Layer 2 of a small transformer language model trained on English Wikipedia (14 layers, counted from 0, width 64).
A neuron's activation on a vector x is squared ReLU(weights . x), where the dot is the dot product.

Input weights of the MLP neurons that the questions are about. A number n stands for n times 0.0062.
n2: 12 4 2 -3 -12 -51 37 -48 19 -10 -13 23 -42 12 -17 2 -36 32 -8 4 -1 -5 31 -7 -39 41 -3 24 11 25 12 -30 26 19 0 -5 19 -13 11 25 1 4 -20 17 17 32 15 -14 12 6 10 -7 26 -36 -34 44 24 -39 25 -13 9 -47 -37 26
n10: -40 30 10 -29 -68 -74 9 23 3 28 28 9 -39 10 12 -42 -19 -30 -23 14 17 9 54 -20 71 46 33 19 -22 3 -17 -38 30 -18 -19 5 22 32 19 -24 31 -4 -17 -34 3 3 25 -15 2 63 6 1 -15 2 8 -18 38 -13 28 2 12 -54 -55 20
n16: 23 6 62 -16 12 -34 51 9 0 -38 -28 -28 -20 6 24 6 -48 -13 27 14 12 21 2 16 51 23 -2 -23 -43 7 -27 8 -29 10 -20 14 26 -15 -29 -21 -3 31 -55 56 -27 17 25 40 18 7 -22 20 3 4 -28 -19 20 -29 -13 -7 -19 -2 10 -4
n39: 7 41 40 39 0 -13 -2 -47 -55 -17 -26 -45 -35 6 -21 -1 11 -10 37 -3 17 26 23 -1 -1 8 10 3 -42 4 -25 -2 -1 1 -52 -27 4 14 -13 -16 -9 -23 -29 41 -18 9 -21 14 64 29 22 33 54 -23 16 -1 6 -6 -8 -46 34 -27 0 -14
n48: -21 6 -6 14 -41 -2 11 -20 31 6 4 -39 -22 -31 8 -7 -22 -2 -5 -4 53 32 -2 -39 -13 25 6 -6 -23 8 -7 -13 8 -13 4 -35 8 2 -17 9 17 2 -1 7 56 -12 9 25 40 34 20 2 37 -2 41 -22 14 -4 14 -26 -4 10 -2 16
n51: 19 -13 30 25 -38 -33 -20 7 3 -50 -27 16 14 9 -3 -1 -22 -40 -38 8 38 -15 -17 -3 6 18 16 13 -15 -10 62 15 -34 -19 -29 -4 20 19 -39 14 -11 -6 -12 -3 57 37 -26 37 10 12 23 -5 -8 -6 13 -4 53 -7 -15 -16 68 -39 -69 -43
n52: 12 32 36 -23 -41 -59 41 2 56 -17 25 -2 31 -10 10 22 27 6 28 3 18 31 9 20 34 29 7 22 3 -30 10 -20 31 -40 -11 14 -6 -4 -1 -1 37 15 -70 -8 29 -23 13 -17 5 27 52 -31 -23 45 -7 22 43 -5 31 -11 -13 -17 0 -41
n53: -51 -4 35 37 -7 -29 14 -25 33 -48 13 -9 -6 -59 -35 -52 -24 0 14 -2 8 54 -8 -28 -19 -43 14 58 -37 -41 -5 -33 -28 48 -38 2 11 45 -8 -8 13 -49 -28 4 50 -12 27 69 1 -25 -14 45 18 40 22 -14 6 0 -23 -49 18 -7 -23 -5
n61: 5 30 72 -9 -52 10 -8 -4 -81 -20 -3 -15 18 -73 -18 17 5 41 15 -14 3 42 50 -1 11 26 -38 16 7 17 59 -25 -5 11 26 -6 14 9 -25 -15 66 24 -9 -9 -10 -35 -21 -14 24 56 5 -24 -1 -35 29 12 3 4 48 7 14 -12 -18 16
n70: 42 16 5 -5 10 -39 -12 -59 2 -10 -10 -56 1 5 -27 -23 7 -21 1 -27 28 10 40 -30 -5 -9 34 57 -55 -44 0 -13 -8 0 -17 -2 26 40 22 -25 2 1 19 20 -2 -8 10 -35 53 5 -38 2 -26 32 24 29 -17 -33 40 -37 -12 -4 16 -45
n79: -40 -13 7 28 -18 -39 -31 -18 8 -60 9 -5 14 -24 11 18 -7 -8 11 29 17 24 5 30 -17 24 -1 -33 4 -10 9 -7 -15 -26 -46 -21 -20 -33 -10 8 14 -30 -29 -2 -5 32 9 -29 7 -2 -21 0 -9 -14 9 -8 26 -58 -14 -35 47 -2 3 -39
n80: 19 1 29 -14 4 -55 -24 27 -36 18 27 33 -7 -19 -56 -11 -44 -25 50 49 33 4 38 32 -11 -22 15 11 -29 44 -4 15 -24 -22 -41 -60 5 46 8 -29 14 23 -2 -8 11 7 -31 -6 23 -9 -19 -17 -9 -6 12 -15 -1 -22 42 14 31 -35 -14 0
n95: 52 -32 62 3 7 -24 79 8 -25 -16 -67 -27 -57 -33 16 -15 -17 -8 -39 8 6 0 26 18 -46 17 -58 44 -49 -17 3 -32 -14 -43 -27 -31 -5 -22 -1 28 -4 4 -52 19 18 -45 33 -32 28 40 28 17 52 -34 -2 8 3 31 -42 -64 37 18 -1 -43
n115: 16 3 47 29 17 0 43 25 -57 -32 66 18 -4 -40 5 0 -29 -48 15 -12 15 58 10 -3 -4 -19 3 36 -15 -24 25 5 -14 -15 -53 -70 -17 12 33 -10 -45 13 -21 -9 19 25 16 19 -2 61 6 -21 1 26 1 -53 51 3 3 -55 47 -19 12 4
n117: -5 8 13 14 -10 -16 -34 -47 32 -14 -52 0 -44 -18 25 3 5 -16 19 6 7 44 44 21 -43 -12 8 -18 -50 -52 -7 -24 -9 -18 27 -5 2 11 -24 18 -8 6 -43 -4 20 -36 -23 -52 12 39 29 46 -2 39 16 14 18 7 20 -27 -26 -9 -16 -35
n129: 23 -3 65 -16 -12 3 34 -17 76 -36 28 -49 26 -9 19 -10 32 37 11 -1 11 45 -10 -11 48 61 -18 56 -9 28 7 -63 -25 28 -50 -35 2 -44 36 38 -13 -61 -18 -4 -11 22 -10 -33 38 -29 2 -10 14 21 -13 24 -10 -26 21 -86 6 17 -4 18
n135: 12 70 12 -11 14 3 -6 -27 -79 22 16 -17 -14 -30 -20 0 -54 7 -63 19 1 35 41 11 2 -33 7 14 -5 -4 44 -4 -12 18 -43 -4 -10 26 -10 4 6 44 10 2 12 22 -43 -3 22 6 1 41 57 -28 -32 -11 55 -56 -18 -47 -19 -89 -37 -25
n137: 7 13 17 74 20 6 -27 13 24 -4 21 -23 10 -34 -46 14 -18 -11 44 -1 19 -21 21 -19 -8 -33 11 -4 -24 2 -14 29 -2 -58 -24 -52 4 1 -25 -5 -17 16 -33 2 2 -17 -22 -63 28 1 -18 26 41 -24 22 40 27 21 21 -81 33 -44 -44 -42
n144: -8 49 7 -74 -21 -2 31 -31 35 -21 6 -32 -21 -35 -5 -7 -1 31 -32 -15 77 -17 15 -24 27 26 18 -30 -16 7 0 -7 2 19 -43 -22 10 32 -15 -6 0 -7 -16 -23 -5 21 36 31 4 16 -41 14 24 49 33 26 26 4 31 -32 42 -59 13 -10
n149: -23 48 0 -43 3 -8 37 62 -80 24 14 -29 10 -32 8 -26 6 -28 21 0 36 -12 -1 13 -2 41 -15 27 -34 30 -22 -21 -32 -11 -70 -4 24 19 15 -27 -1 31 -13 -14 4 -9 55 2 29 87 6 -61 -6 2 32 -18 45 12 22 -91 8 -42 -41 -6
n155: 35 7 -23 -12 -1 -22 14 22 24 -44 27 1 2 31 -47 -30 -1 -11 47 47 -11 17 9 6 33 44 -21 20 -56 -22 -34 -13 -9 19 -79 -23 17 23 -25 -24 5 58 -9 -17 -14 20 28 14 20 14 20 15 7 52 -10 -3 -28 -31 15 -66 -31 -65 -72 -14
n166: -2 63 2 -27 12 -64 2 -55 8 -46 46 -59 -2 -28 -20 -3 4 -8 28 21 28 7 20 23 18 -18 24 9 -51 29 -19 -6 -11 -14 -5 -10 21 4 -39 -7 61 -20 19 -22 -37 7 -29 -32 -5 1 -17 5 -5 -15 -4 48 -29 -71 -8 21 -1 -44 -14 -19
n167: 26 32 4 13 18 -54 3 -55 -26 -26 6 -24 8 27 11 -33 44 31 -18 -3 18 20 34 28 -3 9 9 9 -21 15 20 3 33 -9 -31 -45 -23 -7 -34 39 0 4 -64 22 -14 -10 45 -4 91 30 11 2 76 14 8 -2 -4 -12 40 -26 60 -48 34 0
n172: -77 -17 33 -21 28 -20 15 -20 35 -7 -5 -12 -39 -10 11 -31 20 29 16 -21 29 12 19 -2 -1 -34 36 -15 10 -35 34 -4 13 -19 -25 3 47 12 14 14 9 10 -18 -2 -18 -12 46 0 -33 -9 -32 -17 -7 40 11 -38 41 -67 -25 24 -9 -19 -61 -27
n184: 13 5 20 -54 19 6 -7 9 28 31 -32 4 -21 -16 4 -12 -12 5 29 -10 -16 76 -25 -4 13 -51 -12 49 -7 47 14 -15 -15 1 -42 -30 41 44 1 -13 12 -36 -39 -10 43 -9 10 -17 38 36 -11 0 28 21 -5 -45 3 -3 1 -95 -8 -11 -57 -53
n186: 17 40 15 -36 -31 -77 21 4 -9 9 -31 -19 -29 4 -15 -54 -34 2 -57 12 34 -28 -16 3 37 36 16 2 -41 34 37 13 26 -56 -23 -8 -8 22 -16 27 9 -21 23 44 61 -24 -1 13 -10 -16 58 -21 -17 -19 -45 42 -7 -23 23 -53 80 -26 8 -55
n188: 38 31 62 -9 6 13 22 5 29 20 33 -10 -28 1 -56 -4 17 -55 45 49 85 33 7 2 -26 9 -14 35 17 11 -19 8 25 -62 -2 6 -29 80 -37 6 -10 -23 -23 -31 37 -51 52 -32 56 29 -2 10 -1 26 15 -14 38 -24 10 2 18 -23 10 -25
n190: -4 2 22 -13 39 -3 -12 -25 -1 -16 10 -20 30 8 12 16 -26 18 26 0 62 -14 -23 -27 35 -7 39 52 -10 18 -10 -4 -29 -1 -5 -47 8 -17 32 25 -41 -18 -57 -2 -23 32 23 15 28 -11 -16 29 26 -12 -14 -1 2 -49 45 17 37 -20 13 -4
n221: 17 -18 12 15 -62 -70 -25 -14 1 18 35 -36 -35 -9 -29 -6 -14 -9 -11 9 24 24 60 -5 7 19 30 -24 -40 -1 17 12 -10 -49 -23 -30 25 51 -26 35 -16 48 22 20 -30 40 17 -14 28 40 -1 13 31 -2 -41 -42 1 14 -25 -24 6 -27 -3 9
n224: 33 11 29 -38 19 -30 16 -58 -30 -19 -20 18 48 -43 15 7 -61 -1 -4 29 59 55 47 -20 -14 3 5 24 -20 15 32 19 -54 -14 15 15 1 26 -15 37 12 -8 18 -8 35 -8 11 -3 4 -4 -34 -2 13 -12 -31 -53 44 -53 35 12 -11 -10 -25 17
n238: -16 35 18 8 -7 -13 38 -15 33 -40 20 27 -18 -13 25 -36 -42 -50 -20 40 43 3 -6 -3 -14 13 2 -26 -47 9 -11 2 -26 25 8 12 23 -10 19 -19 10 1 24 34 -11 34 -6 66 -17 -3 -34 10 -9 42 34 4 24 -48 0 20 19 2 -29 -22
n255: -25 0 -1 -36 -4 3 2 11 -43 0 -5 -14 -2 -6 -42 -72 45 1 40 -43 4 48 26 39 -7 -64 4 19 -42 22 -30 22 29 -22 11 -11 2 -14 -23 -3 22 -11 -7 -34 -22 -20 35 8 50 -35 -5 29 9 22 -17 -4 -21 -43 35 -16 25 -61 -10 -21

Each question shows a token from some text and the vector x that enters the MLP there. A number n stands for n times 0.062.

" E": -2 0 -13 6 7 20 -22 -15 1 8 5 -5 3 19 13 23 1 -10 -30 -6 -20 -1 -5 3 -20 10 39 29 39 -12 -13 -15 -6 -1 -1 28 1 5 -14 -25 -13 11 9 25 11 -2 -1 -1 10 4 -27 -18 -7 7 11 -4 -9 14 15 20 -36 25 29 2
Which of these neurons fires most? n70

" the": -4 18 -22 26 3 11 -9 -18 -10 -5 -1 2 17 12 5 -13 -11 -2 -11 -2 -32 -2 5 18 14 -5 4 0 84 0 -4 14 2 -9 2 1 -3 -2 6 7 -16 12 -5 12 3 5 -3 -7 3 4 -8 -12 26 17 -10 4 5 48 13 4 -2 9 7 4
The most active neuron and its activation: n167, at about 1.2

"l": 5 -5 -1 6 7 31 3 -6 9 -21 -14 30 13 27 7 12 -29 -8 12 -13 -31 -6 3 25 -16 -12 -14 11 10 -26 -17 13 30 13 9 48 1 7 -16 -5 -22 19 20 3 -3 -4 -1 -17 6 -11 -6 -8 -3 -10 -14 -7 -12 10 -6 -24 20 13 12 -18
The most active neuron and its activation: n117, at about 0.028

" en": -3 1 -16 -26 -3 26 -14 11 13 -19 16 -22 -16 7 -11 43 5 -8 -16 6 2 -18 -26 13 -12 4 15 -47 23 2 -20 11 4 4 -22 9 -8 -13 -5 -14 -24 11 -20 -12 -10 -7 1 6 -7 -16 -1 24 -21 -13 15 7 12 22 0 4 1 -9 27 13
Which of these neurons fires most? n144

" h": 4 21 -12 -4 -14 16 -13 13 -19 -15 10 17 -14 29 4 45 -17 -19 7 -9 -47 -13 10 11 -20 11 5 -38 25 10 -13 -11 -2 0 5 2 -22 3 -2 -18 -11 13 -18 9 -9 -3 -13 1 -26 -18 -22 5 -12 9 -16 -3 7 -10 -7 9 1 -19 11 -14
The three highest activations, in order: n79, n135, n16

"y": 31 -10 7 32 -2 45 -10 3 16 -7 5 -7 -3 3 -10 3 10 17 4 -1 -61 5 -8 -13 4 12 -4 -23 37 11 9 -1 -6 12 -2 22 5 -13 3 -11 -3 11 10 -15 12 -14 23 -11 -4 -26 6 -5 -7 6 2 30 14 7 5 15 4 4 -15 17
Which of these neurons fires most? n129

" is": -1 -7 -10 10 -8 55 10 7 -13 -18 -9 9 5 36 -10 -24 -20 -1 -2 -13 14 11 -15 8 5 -8 1 -9 56 -7 -17 4 1 13 7 -17 -37 -5 -11 1 -25 -25 -6 -10 -5 -8 -9 2 -7 -16 21 4 -1 17 -7 -18 -3 11 10 18 -4 3 -7 -7
The three highest activations, in order: n255, n188, n190

"rit": 1 -10 -12 -17 12 -4 22 3 20 -4 -11 -6 3 18 4 -15 -16 13 -16 6 -11 -22 -17 4 3 -3 13 -7 4 2 -6 44 1 4 7 47 6 15 5 -1 -29 7 30 2 23 -38 -6 -4 -14 -19 28 3 -7 -13 -9 30 3 20 -15 -3 22 3 8 -19
The most active neuron and its activation: n186, at about 22

"\n": -14 -25 -29 10 -7 35 6 4 -15 2 6 5 9 -8 -15 6 12 0 -22 -26 25 -8 -9 -11 20 -9 -10 14 33 -12 -23 -16 15 -7 13 -4 1 14 15 24 -10 21 18 4 -1 11 -6 4 -8 25 -15 22 -23 4 -5 9 6 26 -1 3 -20 43 -10 15
Which of these neurons fires most? n48

"am": 2 -4 -9 21 12 45 0 -13 0 -12 6 32 7 -3 29 -2 -8 -17 23 -29 -55 -13 -19 8 -6 -21 -25 -22 16 0 24 14 1 2 5 3 9 -12 6 -14 3 -14 11 -7 -7 -4 22 -6 -18 -13 6 11 -12 3 21 -11 -13 1 -17 5 -3 7 -8 -19
Which of these neurons fires most? n172

"he": 8 -4 -35 -12 12 42 -12 -3 2 -23 10 -9 4 -8 10 -8 2 -7 1 -10 -34 -17 -29 0 -5 6 -11 8 20 19 -15 -3 -1 6 -7 45 -1 -9 -6 -42 -5 30 12 -18 2 3 13 7 7 8 -34 16 2 -11 15 -11 1 26 -9 -9 2 0 0 11
Which two neurons fire most, strongest first? n149, n155

"A": 3 -18 -12 10 9 20 -8 0 8 6 -1 -10 -1 26 31 -9 9 3 -5 -6 -16 -23 -18 11 -16 11 31 7 58 -11 4 -12 -4 6 5 22 -10 -14 -4 -24 -9 14 11 -2 10 -4 -2 1 14 1 -9 22 12 31 23 8 24 24 -12 9 -29 9 15 -16
Which of these neurons fires most? n117

"t": -5 -26 -16 -5 -7 13 3 5 -11 13 1 20 8 8 -3 19 0 11 -27 16 -15 -19 -14 6 -8 24 -3 -15 1 -9 -27 -11 23 2 -3 58 3 17 -8 -16 -5 9 -8 -1 -12 -11 25 -28 -4 -14 10 -3 -16 -23 -10 -18 17 27 15 -3 11 3 24 23
Which two neurons fire most, strongest first? n10, n149

"S": 4 1 -23 13 0 18 -21 -23 -9 8 -7 3 17 24 24 15 21 45 5 1 -20 -2 -37 3 13 3 45 0 35 -10 -30 -4 7 22 20 5 -9 7 0 13 -30 14 2 0 -9 -12 -3 19 -3 -18 -3 13 5 3 5 -5 2 0 -16 3 -13 -5 6 0
The most active neuron and its activation: n190, at about 1.4

"ud": 1 -41 12 4 24 20 9 21 19 19 -5 19 -10 16 -5 -11 20 21 -4 10 -26 0 -12 -8 -1 -1 -7 8 -10 19 1 15 6 -18 -10 33 17 4 3 -13 -6 -21 3 8 -11 -25 -2 -5 -18 -3 11 0 -17 -10 16 -15 -4 8 -10 -3 -1 3 66 5
Which of these neurons fires most? n95

"'s": -23 14 0 6 5 21 -22 -18 4 -5 -8 -10 -14 16 14 -15 12 0 6 9 -24 21 7 2 -10 -13 13 -16 69 -4 -8 28 -5 4 10 -1 -9 -9 5 4 -8 -7 4 6 4 7 -8 3 -10 7 12 1 14 2 -14 6 -4 60 -1 12 14 -8 5 20
Which of these neurons fires most? n117

" play": 21 -7 -4 -3 -9 23 -4 23 5 -28 -1 3 -5 34 -28 17 -1 -12 -10 -14 -9 -9 -26 -6 -6 13 3 -27 25 12 3 27 -33 -5 2 17 -17 15 -18 -11 -7 4 14 -26 -1 4 -13 -1 -8 6 22 11 -19 -17 3 -4 40 -14 -28 5 10 12 4 20
Which of these neurons fires most? n51

" bro": 23 -13 -2 -7 22 12 -21 33 7 -3 2 -7 1 8 -30 0 12 -14 8 9 -18 -36 -4 9 9 -16 14 -7 5 17 -25 20 3 -24 0 20 -24 -6 -9 -21 -2 17 26 -11 3 -15 -44 13 -14 -12 -10 -2 -5 -29 18 -11 13 1 -10 16 -11 11 3 20
The most active neuron and its activation: n80, at about 2.9

" gr": 11 -1 -14 -21 6 5 -37 5 25 4 3 -3 22 2 8 12 -10 -19 18 1 9 -35 9 31 12 -4 -3 -13 24 18 -29 14 23 -3 22 5 -18 -11 -13 -18 1 -7 25 -10 -40 14 -22 -16 -19 -26 2 6 -5 -9 -5 10 -14 -17 -19 16 -2 0 3 -9
Which of these neurons fires most? n166

"en": -9 -18 -8 -1 5 21 0 10 -16 -4 -13 11 4 10 -16 -9 14 6 10 -16 -69 29 5 5 23 -4 -15 -9 4 10 5 16 -4 16 -6 19 8 -18 3 -30 -32 -17 5 9 -20 -21 4 16 9 7 0 -9 -20 -35 8 15 -2 14 -4 7 6 12 -8 -5
The most active neuron and its activation: n255, at about 1.3

"V": -27 -18 -10 -3 2 18 -5 -6 -3 -7 -10 17 -3 48 35 11 6 -4 26 -22 -24 12 -1 -8 10 -16 31 -3 1 -4 4 -6 2 11 31 5 5 14 -5 6 -19 -10 1 21 -28 -20 -9 22 -18 -23 -10 0 11 -6 17 -6 -6 9 -9 11 -4 14 37 14
Which two neurons fire most, strongest first? n172, n190

" (": 9 10 -37 21 19 -2 -4 8 -16 -10 16 -13 2 20 12 2 -3 -3 30 -7 -12 -8 -40 22 -1 25 21 -8 29 -16 -51 -8 -7 8 24 -4 -3 3 -7 -5 3 -6 -22 -11 1 1 0 -19 1 -6 0 12 -4 0 1 -8 5 21 7 24 -13 10 -2 36
Which of these neurons fires most? n190

"oy": -1 -10 -5 9 -4 30 -5 7 -10 -5 -7 0 -16 34 -26 3 5 -4 13 -18 -71 10 -13 -12 -12 11 -21 8 5 15 33 20 -6 7 5 11 12 20 3 -11 -7 -15 -12 2 -6 -22 -4 -3 -8 4 30 13 3 6 -5 12 3 25 -11 2 -1 18 18 11
The three highest activations, in order: n184, n61, n95

" My": -3 -2 15 -2 6 27 -12 -18 18 -26 11 -4 13 23 8 18 1 -14 -10 2 -37 16 -14 -8 1 11 42 -2 24 33 4 15 -12 -4 4 41 -9 -9 -11 -7 -33 4 10 -2 0 14 9 13 14 -3 -1 14 0 7 -14 9 10 18 -14 26 -12 10 -15 24
Which of these neurons fires most? n16

"unn": 14 -9 -15 -3 10 -7 -17 20 -7 -12 -29 1 -10 15 2 -7 7 7 2 7 -29 -8 -12 -3 12 -6 -4 -20 -6 50 -10 46 -7 -23 -12 -5 -11 17 -9 -5 1 -9 -6 -10 2 -10 -13 -15 -37 0 26 5 -17 -9 -5 -2 19 -28 -13 2 -7 1 27 -27
Which of these neurons fires most? n186